Layer 15 of a small transformer language model trained on English Wikipedia (24 layers, counted from 0, width 64).
In attention head 2, each number of a token's query is one row of weights dot the token's vector x. The head spreads its attention over the tokens so far by the softmax of query dot key.

Query weights of the head. A number n stands for (n - 500) times 0.00074.
q0: 580,391,696,814,248,337,638,354,652,474,568,491,535,448,449,403,386,452,445,511,437,497,488,477,378,568,455,541,325,480,423,502,287,402,528,494,200,447,449,533,538,852,482,626,490,549,456,459,524,546,397,683,345,270,499,398,575,765,503,286,370,344,619,531
q1: 453,398,493,530,264,345,543,550,533,373,678,414,593,402,357,416,654,581,397,462,538,511,618,474,553,674,503,420,378,505,473,552,427,491,533,610,620,518,434,396,644,359,563,543,658,650,560,614,631,551,582,283,442,602,342,676,517,635,597,586,427,570,666,501
q2: 431,435,584,489,574,529,550,462,687,629,567,386,688,503,459,538,468,392,449,479,484,536,490,445,500,697,568,252,555,320,570,567,477,607,525,348,393,421,670,646,368,563,616,468,409,593,548,371,509,322,492,477,143,384,430,492,385,427,478,337,338,563,557,528
q3: 702,199,345,610,368,518,478,213,353,642,532,536,514,685,267,514,451,305,153,588,548,438,717,657,723,783,525,573,322,445,674,532,642,358,509,591,554,72,553,503,552,613,571,456,555,528,393,540,597,389,610,148,553,520,205,710,429,680,379,561,485,342,419,472
q4: 436,681,364,421,544,489,416,534,580,590,627,619,569,728,257,646,493,410,416,682,456,536,404,667,641,448,494,572,545,251,596,426,615,510,327,472,660,372,508,597,557,513,412,505,624,425,355,442,572,633,571,440,387,448,211,416,249,681,373,486,457,271,434,286
q5: 534,523,501,625,544,586,497,560,359,519,319,658,429,603,588,675,604,455,660,367,532,523,345,576,373,277,573,505,492,396,464,571,522,635,431,411,671,504,479,584,510,444,524,605,448,498,502,503,568,683,401,758,697,677,536,586,295,334,431,546,397,373,449,773
q6: 402,239,629,409,407,404,645,524,553,342,577,418,307,484,355,590,494,639,643,626,599,494,495,398,410,685,503,702,314,667,525,320,642,383,507,552,589,578,467,514,635,587,485,27,496,548,587,433,461,474,730,304,380,550,526,280,734,703,582,447,608,702,618,251
q7: 392,593,537,480,531,359,618,334,593,366,446,510,507,417,537,468,449,560,738,706,608,642,592,492,457,341,518,743,447,714,760,452,395,556,236,585,532,582,378,602,582,384,595,519,540,439,554,514,765,684,782,537,459,653,439,489,507,416,536,521,675,590,439,600
q8: 531,574,510,313,671,523,613,537,453,621,585,361,548,196,398,447,334,537,487,487,659,613,671,360,550,586,192,415,641,560,410,515,445,255,568,608,363,468,382,447,556,425,409,567,215,418,617,180,530,457,543,586,376,262,454,487,590,540,403,444,831,533,400,386
q9: 387,681,357,581,506,387,626,529,802,631,557,542,404,581,632,556,459,479,507,601,505,660,282,618,630,621,495,611,617,272,454,672,402,395,436,426,471,501,468,744,429,486,394,651,570,488,337,567,463,567,290,438,292,424,318,595,239,671,400,562,426,301,525,300
q10: 588,434,533,174,412,497,541,435,517,581,422,337,379,287,348,191,288,555,313,726,602,345,541,533,477,632,492,120,656,466,249,335,544,528,525,513,613,494,305,553,571,516,248,343,331,413,537,600,381,440,624,482,438,375,408,523,653,659,495,398,477,468,483,256
q11: 573,453,422,613,435,516,577,617,545,425,630,490,533,583,606,512,590,274,437,516,396,594,440,501,476,429,614,815,683,627,589,607,496,420,213,461,418,574,595,578,798,551,529,475,738,419,323,474,425,270,621,359,611,545,553,268,345,499,760,535,730,503,415,401
q12: 346,604,432,534,399,538,561,507,537,507,657,354,634,643,521,480,361,370,315,532,413,446,173,433,720,321,472,472,620,235,558,667,434,761,403,623,474,601,553,580,464,512,474,729,631,469,403,705,440,550,410,475,601,308,456,708,414,666,427,444,413,466,319,649
q13: 545,519,526,475,468,561,406,507,439,508,502,405,595,533,383,384,468,404,401,372,434,538,407,346,586,443,550,194,366,511,472,390,672,644,474,516,563,761,491,284,682,397,434,320,330,383,468,532,267,431,766,546,585,349,402,646,705,535,550,253,508,663,478,491
q14: 445,521,449,628,525,347,357,119,561,447,499,730,351,334,477,521,398,420,646,558,541,531,470,675,456,524,412,616,589,444,502,580,529,360,416,476,415,392,312,461,439,489,409,624,421,594,446,576,641,483,520,604,547,598,695,557,519,472,427,644,462,308,465,418
q15: 545,718,321,721,408,208,414,718,633,622,506,402,773,478,431,597,701,540,462,609,444,541,347,496,634,364,378,592,430,558,419,366,324,706,330,491,233,542,411,446,545,438,621,512,374,559,352,335,408,564,453,580,470,679,482,565,647,498,153,482,509,525,620,470
q16: 298,418,640,511,478,423,472,333,542,497,512,455,607,405,457,468,659,629,653,510,375,592,356,475,589,466,487,502,529,376,411,444,467,388,327,589,438,444,421,392,513,647,440,508,367,517,469,335,617,465,424,399,541,343,641,671,464,391,450,519,553,378,386,586
q17: 425,589,229,538,780,525,474,513,673,416,521,751,447,581,716,447,365,381,453,468,452,665,270,490,548,407,562,625,674,362,756,621,456,536,526,497,324,467,361,662,319,516,596,689,661,721,302,493,582,463,345,605,617,610,320,536,464,321,414,429,574,375,403,409
q18: 569,330,359,645,579,571,560,544,398,384,471,256,476,348,662,504,280,274,563,498,400,370,529,597,500,447,815,474,744,526,636,721,791,416,509,402,301,513,825,514,546,354,553,249,524,579,543,353,465,358,404,298,563,641,525,371,437,424,424,657,640,411,427,747
q19: 521,739,623,421,536,632,504,654,598,674,458,418,569,466,419,437,325,523,442,447,783,386,294,557,850,559,479,328,458,365,394,431,646,543,613,542,552,262,585,620,514,363,344,526,465,501,381,445,394,533,226,526,746,331,434,528,258,722,554,520,534,315,703,476
q20: 444,109,452,564,424,649,473,451,261,488,309,202,533,448,293,299,775,614,280,330,504,423,295,806,515,439,395,303,460,357,830,565,637,452,380,592,475,529,173,348,623,496,384,624,350,253,412,465,310,482,483,567,622,523,676,335,468,576,410,612,758,403,230,765
q21: 415,414,513,544,328,412,467,395,597,595,528,501,682,525,403,494,738,546,676,617,553,623,498,593,571,344,351,463,304,682,305,519,386,623,369,570,572,486,386,262,628,588,604,619,464,671,499,655,562,492,654,341,438,582,411,622,592,576,401,604,305,465,601,586
q22: 416,575,667,425,532,685,551,605,537,368,353,442,440,653,622,856,532,480,525,600,553,769,428,341,498,505,324,257,372,453,582,579,292,615,616,615,421,592,470,566,258,492,548,527,654,460,212,629,438,601,507,395,531,296,442,699,567,531,658,193,464,347,593,331
q23: 364,430,484,640,397,478,426,630,684,610,487,516,520,529,429,427,631,543,393,588,113,273,214,298,521,408,623,492,476,528,543,508,540,608,351,500,462,385,663,300,558,567,621,275,544,593,482,631,295,501,466,611,359,647,368,521,573,535,488,435,530,446,694,852
q24: 543,681,385,518,584,510,432,489,340,505,635,556,476,770,719,370,389,619,649,513,299,296,628,507,465,409,470,408,413,356,473,354,675,677,380,504,599,394,308,426,577,563,434,482,651,588,466,399,497,425,326,606,527,530,510,525,446,596,571,342,749,238,549,309
q25: 258,539,459,223,580,473,702,596,275,453,524,443,228,639,759,203,594,431,556,404,420,584,541,324,507,470,681,580,397,457,653,386,516,539,496,251,385,428,502,649,575,432,452,579,457,483,578,543,439,511,421,369,493,498,537,483,379,336,397,658,425,787,269,526
q26: 589,444,267,435,491,575,485,557,327,584,619,341,480,502,436,864,600,243,554,392,338,429,478,482,512,494,724,679,376,615,514,477,333,576,475,323,545,630,791,347,442,507,587,481,618,422,369,352,648,297,258,381,431,435,538,368,574,360,516,451,450,698,500,424
q27: 665,533,365,566,657,711,596,421,581,320,501,379,568,412,439,515,646,689,604,584,465,389,399,611,529,438,418,469,532,460,433,322,441,381,626,480,358,416,234,631,363,617,517,375,500,514,467,571,451,500,396,549,296,599,580,350,484,466,613,360,770,662,384,172
q28: 396,486,739,344,496,533,557,486,430,569,589,429,706,788,371,627,692,521,389,571,628,549,484,609,546,499,474,498,460,395,542,541,649,530,426,359,425,231,515,571,613,508,354,309,499,434,602,507,558,237,487,542,536,626,463,457,506,326,405,680,470,536,680,527
q29: 789,408,526,495,471,492,793,379,747,369,426,628,461,403,627,553,584,375,546,687,429,658,448,400,606,486,720,631,366,708,354,364,358,548,568,638,377,424,398,664,481,705,674,410,535,692,450,528,396,527,680,570,480,341,292,412,372,555,651,588,408,611,442,439
q30: 527,471,420,392,511,579,470,798,475,601,349,723,447,607,513,573,394,378,557,610,671,479,639,376,442,477,663,343,582,710,459,312,338,484,682,332,657,241,386,432,325,421,860,582,593,596,627,454,409,561,650,427,564,437,324,544,537,364,790,579,264,581,474,588
q31: 384,517,469,571,691,481,262,500,436,653,269,795,355,631,510,647,428,428,551,707,376,546,566,347,556,617,500,478,587,361,513,356,498,370,314,411,387,320,553,690,383,478,658,622,618,357,487,643,580,384,416,730,508,401,345,722,506,520,514,476,523,635,433,713

Each question shows a short text with each token's key, already scaled and adjusted for position as the last token sees it. A number n stands for (n - 500) times 0.0021.

Then comes the last token's vector x. A number n stands for (n - 500) times 0.012.

0 "n": 413,588,405,600,595,512,500,467,473,635,492,520,582,300,592,438,586,705,525,525,604,671,522,512,337,481,367,498,469,589,495,378
1 "l": 440,338,443,402,484,458,526,411,570,567,565,615,591,434,553,522,665,555,716,585,568,555,438,488,425,703,381,396,497,622,466,421
2 "ine": 558,470,546,455,445,426,381,423,548,544,578,447,589,471,558,543,582,633,519,559,476,592,529,484,474,350,552,483,535,511,478,551
3 " |": 612,395,608,380,530,637,232,535,324,624,377,534,491,130,832,616,654,861,604,469,481,635,561,365,475,502,408,534,537,478,509,544
4 " M": 493,587,535,501,508,568,405,571,508,584,389,612,586,357,540,559,644,733,634,615,621,647,554,612,391,587,552,420,575,374,516,392
5 "ir": 403,554,555,480,496,339,572,486,420,334,400,585,509,496,413,487,494,558,649,610,488,518,536,633,478,585,516,465,557,545,550,445
6 "al": 494,487,473,503,583,500,385,423,530,589,586,581,669,559,596,550,577,763,634,572,571,576,493,551,451,448,559,478,427,419,482,603
x: 548,499,385,424,512,510,549,674,520,524,687,562,565,574,325,522,394,365,407,557,575,553,136,354,542,277,622,557,723,344,507,566,565,530,448,667,473,425,501,417,618,721,652,681,429,482,462,473,547,542,450,504,630,530,531,609,599,454,316,536,487,507,635,395
Which two tokens does the last token look at most, in order? 6 "al", 4 " M"

0 "ity": 437,501,535,532,500,363,491,560,429,587,546,548,624,348,555,428,571,706,564,522,451,634,613,512,461,407,457,479,519,532,565,484
1 ",": 368,466,539,512,610,463,392,564,473,628,408,568,559,334,609,524,623,820,527,549,484,680,746,467,480,483,368,501,501,588,666,512
2 " L": 634,412,512,428,564,524,462,487,547,551,399,608,579,417,598,620,613,660,725,637,697,620,510,543,424,552,465,418,580,384,433,372
3 "o": 602,539,539,515,431,491,450,615,641,433,406,618,476,475,667,606,686,664,676,605,650,630,388,482,457,518,621,465,480,396,428,424
4 "C": 474,520,505,433,505,405,517,540,531,499,493,764,542,385,663,695,559,644,736,528,568,585,311,680,608,489,563,428,479,356,423,419
5 "ic": 456,571,387,594,474,444,532,415,534,440,524,582,490,452,492,470,667,620,573,666,611,609,423,536,447,579,535,456,608,492,612,440
6 "er": 428,516,463,556,608,487,405,576,493,525,531,603,561,327,646,601,621,698,470,607,594,712,465,514,529,486,380,457,480,467,515,401
x: 408,544,532,580,428,472,474,610,625,625,769,497,613,477,392,508,401,501,427,265,483,565,446,465,694,372,569,562,442,636,667,492,458,592,704,497,543,470,459,452,548,515,564,689,314,587,427,384,681,700,511,420,593,677,562,541,623,415,457,639,733,409,677,426
Which two tokens does the last token look at most, in order? 3 "o", 4 "C"

0 " t": 468,528,522,353,512,426,388,581,593,558,487,617,494,308,579,472,599,741,658,517,524,601,582,494,476,541,381,396,402,449,584,602
1 "r": 473,356,556,409,566,502,485,491,476,552,493,605,544,365,612,492,596,639,711,578,533,609,499,526,485,539,485,434,400,491,551,466
2 "ain": 476,440,522,430,461,428,463,357,448,652,505,541,636,384,497,508,611,636,527,595,557,654,527,507,432,510,412,513,475,600,532,543
3 "er": 525,462,425,511,562,434,444,514,489,571,558,555,616,342,601,427,605,717,534,486,470,572,498,523,471,514,331,458,434,508,561,521
4 " ": 614,587,618,689,560,436,327,482,525,573,394,539,517,259,713,550,639,699,598,606,596,648,542,408,496,487,382,497,488,388,464,476
5 "us": 464,498,522,669,502,446,546,417,512,602,388,549,500,339,536,389,599,739,613,686,511,537,651,447,548,499,466,508,400,497,493,435
6 "ed": 399,529,521,502,567,541,466,475,382,627,466,541,671,378,572,429,570,748,517,509,430,652,741,378,441,471,414,463,402,525,564,476
x: 379,757,505,440,499,324,578,634,676,461,676,585,545,612,445,651,265,516,415,500,552,686,389,522,609,529,462,539,585,588,567,497,546,497,528,594,490,326,372,645,518,766,660,632,479,565,450,469,716,713,553,497,431,517,367,605,505,494,289,529,482,453,627,415
Which two tokens does the last token look at most, in order? 6 "ed", 4 " "

0 "g": 367,490,404,484,553,461,500,472,464,576,562,604,475,251,620,434,624,636,687,562,560,558,466,525,519,407,367,495,516,484,471,383
1 "ed": 509,369,520,558,473,415,479,504,509,615,522,608,616,314,545,446,623,683,632,591,463,676,614,447,441,462,415,515,445,509,526,445
2 ",": 440,364,507,496,607,477,375,501,482,649,425,567,553,346,642,530,630,806,503,586,467,668,750,454,473,459,338,484,468,588,627,549
3 " the": 621,564,552,593,564,461,340,558,511,660,267,604,577,268,592,441,674,793,689,579,526,530,636,297,362,699,384,429,509,470,579,514
4 " by": 545,447,512,583,444,592,339,405,536,600,451,463,484,324,620,542,673,774,608,578,489,622,626,519,451,467,412,408,486,430,675,650
5 "t": 524,622,636,648,591,443,415,533,458,609,557,576,610,380,594,486,663,729,578,586,576,709,610,506,523,580,342,422,462,508,469,531
6 "e": 431,542,423,614,515,510,411,406,472,537,491,411,602,435,539,459,631,692,461,653,486,620,617,395,376,574,494,348,544,541,590,603
x: 419,544,637,430,564,511,697,519,584,472,608,592,739,454,577,614,343,550,410,406,438,647,312,512,779,473,458,589,597,612,550,401,509,437,520,506,465,305,585,694,542,545,709,643,561,319,390,400,676,565,434,550,472,552,442,701,541,473,452,642,445,451,700,491
Which token does the last token look at most, and with what share of its attention? 3 " the", with about 50%

0 ",": 377,545,501,503,589,435,405,549,490,673,458,575,526,296,629,533,651,806,526,585,485,686,777,451,465,519,359,531,528,546,597,501
1 " wh": 450,417,628,469,680,410,361,629,588,754,366,545,495,215,526,483,725,722,627,611,418,680,711,368,415,665,478,545,433,502,703,579
2 "ich": 512,404,591,454,553,503,299,599,566,770,421,519,635,304,524,417,798,719,628,544,446,618,703,291,452,724,475,479,403,529,512,563
3 " in": 534,454,593,631,656,538,352,550,480,594,460,443,660,340,492,512,641,752,610,606,574,676,654,559,381,599,491,437,469,496,704,703
4 "c": 558,579,570,609,655,459,391,510,617,736,484,577,560,341,615,431,715,795,622,638,589,623,667,419,510,719,374,486,405,507,463,489
5 "l": 425,595,553,556,616,544,517,475,443,664,391,616,575,308,616,542,665,723,636,666,533,572,567,464,477,650,369,319,504,568,537,482
6 "ud": 477,481,510,485,577,563,453,441,439,741,445,478,668,281,651,453,612,739,543,689,456,566,655,399,436,458,460,522,331,500,541,516
x: 394,686,459,344,493,489,535,626,680,550,642,718,333,530,441,612,237,454,410,619,537,548,386,555,449,461,304,420,630,635,518,444,579,567,576,644,514,399,430,605,593,526,707,739,381,616,418,591,610,527,501,478,566,595,621,562,442,375,570,611,588,353,613,465
Which token does the last token look at most? 0 ","

0 "ed": 386,459,498,477,450,462,456,499,524,600,546,534,575,311,552,454,577,696,561,584,485,656,585,394,388,428,379,512,399,548,550,441
1 " by": 460,503,564,457,567,530,303,509,550,637,475,487,528,352,622,521,666,759,591,580,411,580,673,476,400,426,394,363,461,464,659,676
2 " D": 528,403,608,427,587,528,328,615,589,582,509,516,539,353,672,558,710,700,729,674,729,676,468,537,441,519,420,375,504,308,424,425
3 "ou": 681,537,513,423,534,462,437,478,481,458,442,552,574,454,441,595,576,580,561,563,548,657,528,621,447,537,585,347,568,452,618,531
4 "g": 537,564,565,459,435,571,421,567,547,519,434,601,560,403,716,684,746,627,674,524,674,614,354,588,582,515,380,438,366,427,434,534
5 " O": 392,601,574,514,512,505,466,452,666,471,466,644,548,486,505,669,633,587,756,557,706,604,388,602,463,536,575,367,559,312,537,442
6 "'": 438,384,503,574,494,454,448,417,527,558,661,490,459,301,588,643,570,654,630,559,488,513,381,607,590,491,426,561,523,411,615,585
x: 444,492,384,477,654,601,527,646,495,770,468,456,691,586,474,580,330,511,585,525,481,269,307,413,563,435,609,377,503,431,617,573,495,391,694,318,510,365,538,377,599,567,667,691,455,563,597,426,365,629,476,385,559,662,369,615,532,480,514,510,654,541,646,421
Which token does the last token look at most, and with what share of its attention? 5 " O", with about 30%

0 " D": 404,494,475,421,590,464,398,669,591,581,515,539,523,311,684,542,676,720,713,611,663,663,466,560,469,510,399,380,516,336,459,458
1 "it": 550,363,497,519,486,412,600,443,515,507,514,552,581,316,524,686,570,608,597,494,508,668,432,631,438,564,543,461,504,504,552,376
2 "ec": 499,447,508,530,483,419,548,458,653,451,581,656,536,526,469,502,597,539,586,606,598,668,389,547,501,566,523,415,448,441,463,394
3 "h": 659,556,479,477,607,479,504,506,471,517,503,640,597,424,540,532,655,644,680,552,482,615,505,623,442,534,491,392,578,467,594,548
4 " in": 584,499,513,641,604,628,334,551,444,562,386,499,634,328,554,540,639,776,617,592,575,682,643,584,321,497,480,447,462,549,748,690
5 " M": 445,540,510,520,484,555,380,536,552,585,347,600,602,397,564,584,685,696,641,663,692,690,534,590,415,565,545,426,561,357,483,365
6 "ay": 487,528,531,547,574,564,367,523,429,585,457,528,596,415,575,518,601,765,524,590,520,686,553,665,550,530,500,443,451,504,561,594
x: 446,475,309,604,440,497,512,584,650,554,526,546,546,431,618,339,557,437,317,562,504,463,239,481,606,257,364,590,726,564,536,521,593,613,595,402,577,439,466,559,506,521,441,699,472,556,316,275,653,631,519,610,506,681,413,594,436,435,559,590,705,448,589,589
Which token does the last token look at most? 0 " D"

0 "ig": 417,476,431,396,471,447,485,578,511,604,532,520,516,302,584,489,650,581,709,605,555,642,484,451,487,489,383,429,503,495,504,367
1 "n": 407,442,380,517,517,492,527,461,373,565,498,640,629,375,564,407,499,738,571,457,564,586,509,527,371,497,390,445,510,641,556,388
2 "ed": 525,419,481,502,474,477,470,506,478,569,524,558,563,349,571,497,594,701,563,520,475,702,562,426,393,458,391,548,412,594,556,470
3 " from": 589,527,506,571,641,538,353,485,476,614,443,545,691,307,609,519,670,715,651,605,492,607,649,539,365,479,436,383,541,429,675,666
4 " D": 582,559,595,551,554,589,296,537,572,597,480,525,535,359,703,544,682,722,711,672,725,653,457,529,442,506,431,369,501,299,428,430
5 "it": 369,529,465,468,565,474,605,542,499,504,449,577,615,336,506,680,578,637,600,494,508,659,453,647,450,568,557,443,507,513,566,388
6 "ec": 464,518,446,483,578,461,564,509,659,503,525,676,543,533,455,517,584,562,575,615,588,663,402,542,493,570,539,411,452,463,493,414
x: 583,497,457,299,389,582,609,561,705,489,569,471,577,523,352,473,393,537,597,311,253,723,255,471,521,391,630,587,550,625,582,546,637,548,604,596,628,465,560,397,599,439,524,634,402,537,482,402,547,499,599,584,591,667,473,515,812,489,367,593,640,476,558,560
Which token does the last token look at most? 5 "it"

0 " ": 367,467,611,258,477,432,325,652,607,613,421,540,426,232,739,551,696,823,630,633,632,652,610,381,484,556,360,511,451,341,423,509
1 "3": 334,433,538,288,562,549,378,656,476,534,420,618,542,426,633,506,675,822,631,480,688,661,637,449,528,512,587,547,438,408,532,502
2 "0": 542,330,429,328,493,648,517,512,418,530,436,653,599,443,603,488,517,779,683,362,637,508,543,423,505,619,635,558,422,483,519,393
3 ".\n\n": 476,502,594,565,634,535,305,571,486,806,465,493,499,266,716,642,680,872,623,655,426,628,688,418,483,554,397,686,352,510,554,579
4 "==": 458,479,473,536,539,605,347,576,342,711,274,440,605,146,654,543,649,853,598,602,389,585,627,457,570,531,495,660,498,534,560,602
5 "F": 542,597,545,525,547,473,424,532,441,594,421,587,573,322,596,458,625,782,678,566,533,647,605,531,498,571,429,386,587,508,601,457
6 "il": 465,484,484,445,562,454,611,476,532,507,327,613,564,314,553,598,538,681,520,594,692,598,498,503,496,566,474,620,530,514,514,504
x: 477,463,561,485,450,523,484,509,696,495,329,442,645,616,403,442,287,526,337,537,466,535,343,437,373,401,541,609,649,576,724,459,531,424,636,556,690,367,652,599,583,632,561,612,376,640,530,519,557,526,378,542,470,570,460,622,670,525,733,565,633,465,719,671
Which token does the last token look at most? 5 "F"

0 "ap": 483,531,507,516,443,367,468,471,550,529,556,564,638,479,406,399,613,579,603,665,464,604,619,534,380,492,539,475,504,511,587,511
1 "h": 514,399,511,472,542,326,543,475,490,474,566,631,642,416,428,482,550,573,693,575,552,543,622,567,437,449,487,530,562,459,510,523
2 "y": 548,430,601,479,515,480,447,380,449,464,486,510,548,349,483,470,542,643,549,580,538,528,628,473,413,448,529,533,527,546,570,527
3 "==": 469,479,624,567,475,501,378,444,407,636,414,480,508,153,729,502,574,755,628,572,416,524,476,323,578,378,415,675,450,617,557,503
4 "\n\n": 488,407,519,566,645,522,274,556,421,771,424,500,520,230,714,534,646,901,641,598,425,614,671,468,410,524,310,570,402,546,576,589
5 "|": 497,601,510,444,518,629,233,520,309,630,296,507,586,91,852,620,608,854,635,479,499,686,490,400,434,551,490,498,494,392,570,528
6 " Y": 439,510,526,537,411,526,488,523,493,561,324,569,440,294,590,582,549,716,604,513,580,654,452,596,372,537,570,422,493,518,619,458
x: 368,606,460,309,515,530,579,579,528,418,447,572,516,507,512,501,495,430,301,384,468,462,206,566,649,485,391,528,567,554,569,489,350,334,500,363,512,368,652,304,559,476,716,504,534,698,439,566,598,363,370,624,698,619,445,438,508,457,580,604,402,420,644,702
Which token does the last token look at most, and with what share of its attention? 5 "|", with about 70%

0 "-": 477,481,559,465,564,444,387,653,624,585,436,692,499,335,758,661,698,866,665,597,625,603,575,534,479,557,474,512,464,352,477,685
1 "ow": 502,329,545,328,560,421,394,598,609,635,547,533,572,402,606,551,677,693,650,610,614,624,540,492,522,626,338,436,431,462,553,545
2 "n": 491,451,573,477,559,559,504,473,510,584,484,505,637,418,596,496,515,753,492,513,718,580,500,442,357,554,468,407,469,580,499,404
3 "ed": 550,528,483,538,417,445,469,518,468,531,453,557,585,387,550,516,598,690,583,512,470,704,558,400,437,446,513,561,421,551,526,446
4 " W": 552,608,679,534,502,429,384,512,602,534,534,628,568,450,597,616,633,638,779,562,703,623,382,582,470,573,484,387,526,362,437,461
5 "il": 444,530,454,466,536,478,585,549,580,556,427,513,574,384,531,667,578,581,500,538,585,591,402,480,494,633,529,583,497,419,499,526
6 "k": 482,507,605,544,470,469,532,532,564,626,487,634,515,372,567,589,564,672,693,492,656,557,384,576,434,510,426,502,369,519,415,442
x: 452,582,350,388,479,461,638,482,490,581,555,483,462,413,401,557,297,493,368,491,460,550,245,431,541,453,514,432,519,510,656,337,418,499,505,645,543,536,621,354,596,576,646,520,419,752,614,553,510,489,327,545,529,689,293,429,714,421,461,541,787,391,688,600
Which two tokens does the last token look at most, in order? 4 " W", 0 "-"

0 "ed": 386,459,498,477,450,462,456,499,524,600,546,534,575,311,552,454,577,696,561,584,485,656,585,394,388,428,379,512,399,548,550,441
1 " by": 460,503,564,457,567,530,303,509,550,637,475,487,528,352,622,521,666,759,591,580,411,580,673,476,400,426,394,363,461,464,659,676
2 " h": 589,399,641,457,638,478,374,585,472,597,479,562,553,357,544,544,687,704,688,569,522,706,602,536,449,682,343,394,483,419,608,600
3 "and": 598,558,574,453,454,421,504,471,582,624,548,603,663,440,566,471,581,688,755,506,511,460,545,462,399,647,509,395,342,467,476,526
4 ",": 621,502,524,540,608,530,330,459,479,695,400,521,562,327,587,540,664,807,546,606,411,667,743,425,474,492,408,470,457,547,664,585
5 " s": 493,610,475,572,537,528,424,532,498,616,413,592,518,318,558,472,517,697,664,522,527,654,652,490,367,655,454,389,390,497,626,506
6 "u": 304,558,507,591,569,509,432,436,540,608,390,532,592,347,627,437,679,726,632,601,616,566,595,514,415,599,541,424,455,423,533,529
x: 468,456,686,330,411,726,673,558,593,568,404,544,497,599,495,511,397,463,528,404,496,509,311,531,419,580,273,522,602,607,670,515,446,534,497,376,514,276,468,606,569,717,530,574,371,533,471,443,738,442,352,395,623,498,422,625,461,370,517,708,527,480,714,475
Which token does the last token look at most? 4 ","

0 "el": 363,398,485,446,402,268,565,585,631,608,604,519,650,387,535,543,551,590,583,535,443,566,471,451,410,519,530,440,486,426,463,468
1 "es": 464,436,540,442,423,398,455,512,568,585,624,413,523,370,471,471,565,605,452,598,466,710,587,371,362,535,471,434,530,521,496,436
2 ".": 456,428,631,468,653,450,294,558,557,770,470,515,511,301,603,630,714,775,592,678,416,691,729,397,534,575,427,648,343,536,557,593
3 " He": 615,521,563,459,519,499,269,558,594,620,495,514,556,472,502,523,792,688,717,619,473,600,576,491,415,718,469,346,470,405,495,586
4 " ": 568,520,663,686,560,410,260,526,544,662,468,505,480,231,668,542,668,753,621,573,541,601,499,416,580,598,378,431,475,330,487,576
5 "us": 464,491,525,696,506,446,499,431,508,632,387,533,514,324,538,376,642,744,612,662,460,522,657,386,572,565,428,460,381,512,504,470
6 "ed": 404,517,516,511,561,557,416,475,381,642,445,528,683,380,586,422,625,760,533,521,427,642,749,356,446,513,372,422,407,526,566,538
x: 363,753,533,425,527,319,551,592,669,459,638,629,558,634,470,616,255,525,445,513,557,660,383,508,663,522,507,497,606,563,558,459,550,527,528,593,492,315,406,675,523,744,629,654,476,558,447,446,713,701,531,499,443,491,347,644,510,447,273,512,445,445,596,394
Which token does the last token look at most? 2 "."

0 " the": 420,456,616,430,479,435,401,620,595,608,317,620,553,290,600,459,669,783,658,558,575,592,607,306,369,640,351,421,505,493,608,500
1 " S": 475,435,592,482,475,550,422,502,607,457,415,556,488,389,606,575,583,635,717,640,703,635,494,537,440,528,497,430,507,383,533,352
2 "un": 562,478,565,474,472,491,450,537,555,525,456,498,545,400,499,564,627,685,608,568,617,677,477,537,378,519,504,492,460,497,521,455
3 "s": 593,548,494,482,454,508,526,510,566,464,574,587,523,454,515,571,488,578,742,486,587,696,393,629,390,530,553,320,436,455,523,427
4 "et": 553,525,539,512,579,471,450,537,578,530,473,571,585,369,595,613,625,631,639,479,540,631,339,677,462,446,515,401,386,446,480,558
5 " was": 481,582,585,541,555,484,386,522,450,689,535,475,655,359,563,465,632,748,618,532,434,669,628,422,459,578,223,397,403,556,604,548
6 " c": 442,527,475,516,581,602,389,527,446,566,355,605,563,368,569,542,593,730,614,560,559,629,554,577,530,660,421,398,474,448,530,601
x: 363,489,553,352,548,510,564,303,596,403,586,482,529,713,580,461,337,524,508,285,525,548,196,408,564,539,358,650,619,447,540,569,484,365,518,484,616,270,586,505,459,462,510,626,599,808,498,282,532,670,462,493,585,566,365,531,440,537,511,527,433,484,660,425
Which token does the last token look at most? 5 " was"

0 "r": 377,435,385,569,430,441,569,467,433,506,603,563,567,382,569,569,525,647,629,519,525,644,422,625,436,519,433,497,537,559,484,416
1 ".": 402,442,451,405,562,395,405,526,532,638,513,652,538,339,520,642,658,702,642,600,431,690,663,560,427,524,512,529,431,539,562,580
2 " M": 578,478,504,472,566,514,425,593,534,615,421,632,605,342,505,556,678,701,680,605,548,623,572,620,397,626,565,393,566,367,494,433
3 "a": 564,602,595,504,552,406,471,553,532,496,461,539,439,382,525,573,641,677,573,662,482,582,591,535,580,604,531,481,608,274,474,504
4 "ag": 440,556,616,534,449,474,482,599,491,487,481,515,604,527,523,500,676,619,641,694,587,612,462,602,536,476,471,488,343,476,416,454
5 "e": 372,570,482,567,584,465,408,445,501,544,569,487,585,489,482,490,672,613,577,725,422,627,636,500,458,469,588,376,525,393,563,576
6 "e": 356,440,526,519,620,486,402,499,503,491,581,530,587,463,492,554,635,635,553,606,420,615,543,519,476,500,574,386,575,384,523,526
x: 396,543,403,416,431,432,537,594,561,570,839,377,628,487,447,648,325,674,579,368,459,591,440,500,666,354,548,561,574,546,419,377,463,508,582,490,453,329,522,496,593,576,587,579,456,448,379,365,795,646,456,625,516,614,442,594,533,392,399,617,763,414,654,430
Which token does the last token look at most, and with what share of its attention? 3 "a", with about 30%

0 " W": 376,477,410,365,493,475,386,610,617,575,552,637,541,374,632,557,662,715,793,523,651,595,453,573,489,599,444,381,498,339,495,544
1 "ith": 470,448,541,401,555,486,362,418,563,576,572,468,500,457,569,512,653,644,656,584,453,554,574,589,425,443,478,360,504,441,619,717
2 " ": 521,400,750,489,504,441,298,614,623,576,413,524,511,296,688,627,705,707,657,605,638,648,554,421,474,502,438,463,435,363,429,522
3 "her": 641,608,517,557,509,545,398,418,520,579,303,579,542,372,603,467,690,723,728,563,561,540,575,438,396,630,452,397,455,444,576,601
4 " f": 565,479,567,553,486,440,389,566,446,533,414,506,535,377,506,367,588,694,606,576,525,619,587,421,512,560,307,397,512,537,640,513
5 "am": 584,490,584,462,566,433,537,492,491,541,431,687,489,311,598,553,470,676,530,554,579,550,550,534,475,470,451,497,497,586,490,471
6 "il": 463,545,558,329,530,488,536,515,449,582,283,567,691,368,586,482,595,651,578,534,524,616,672,395,480,543,376,564,455,566,520,513
x: 444,371,526,441,498,310,568,492,712,364,525,682,595,652,286,501,270,519,503,534,493,541,388,401,418,424,579,485,616,580,658,519,575,441,558,641,646,435,527,798,643,552,591,484,293,644,486,416,588,496,372,591,494,477,320,551,613,411,485,493,529,482,608,630
Which token does the last token look at most? 4 " f"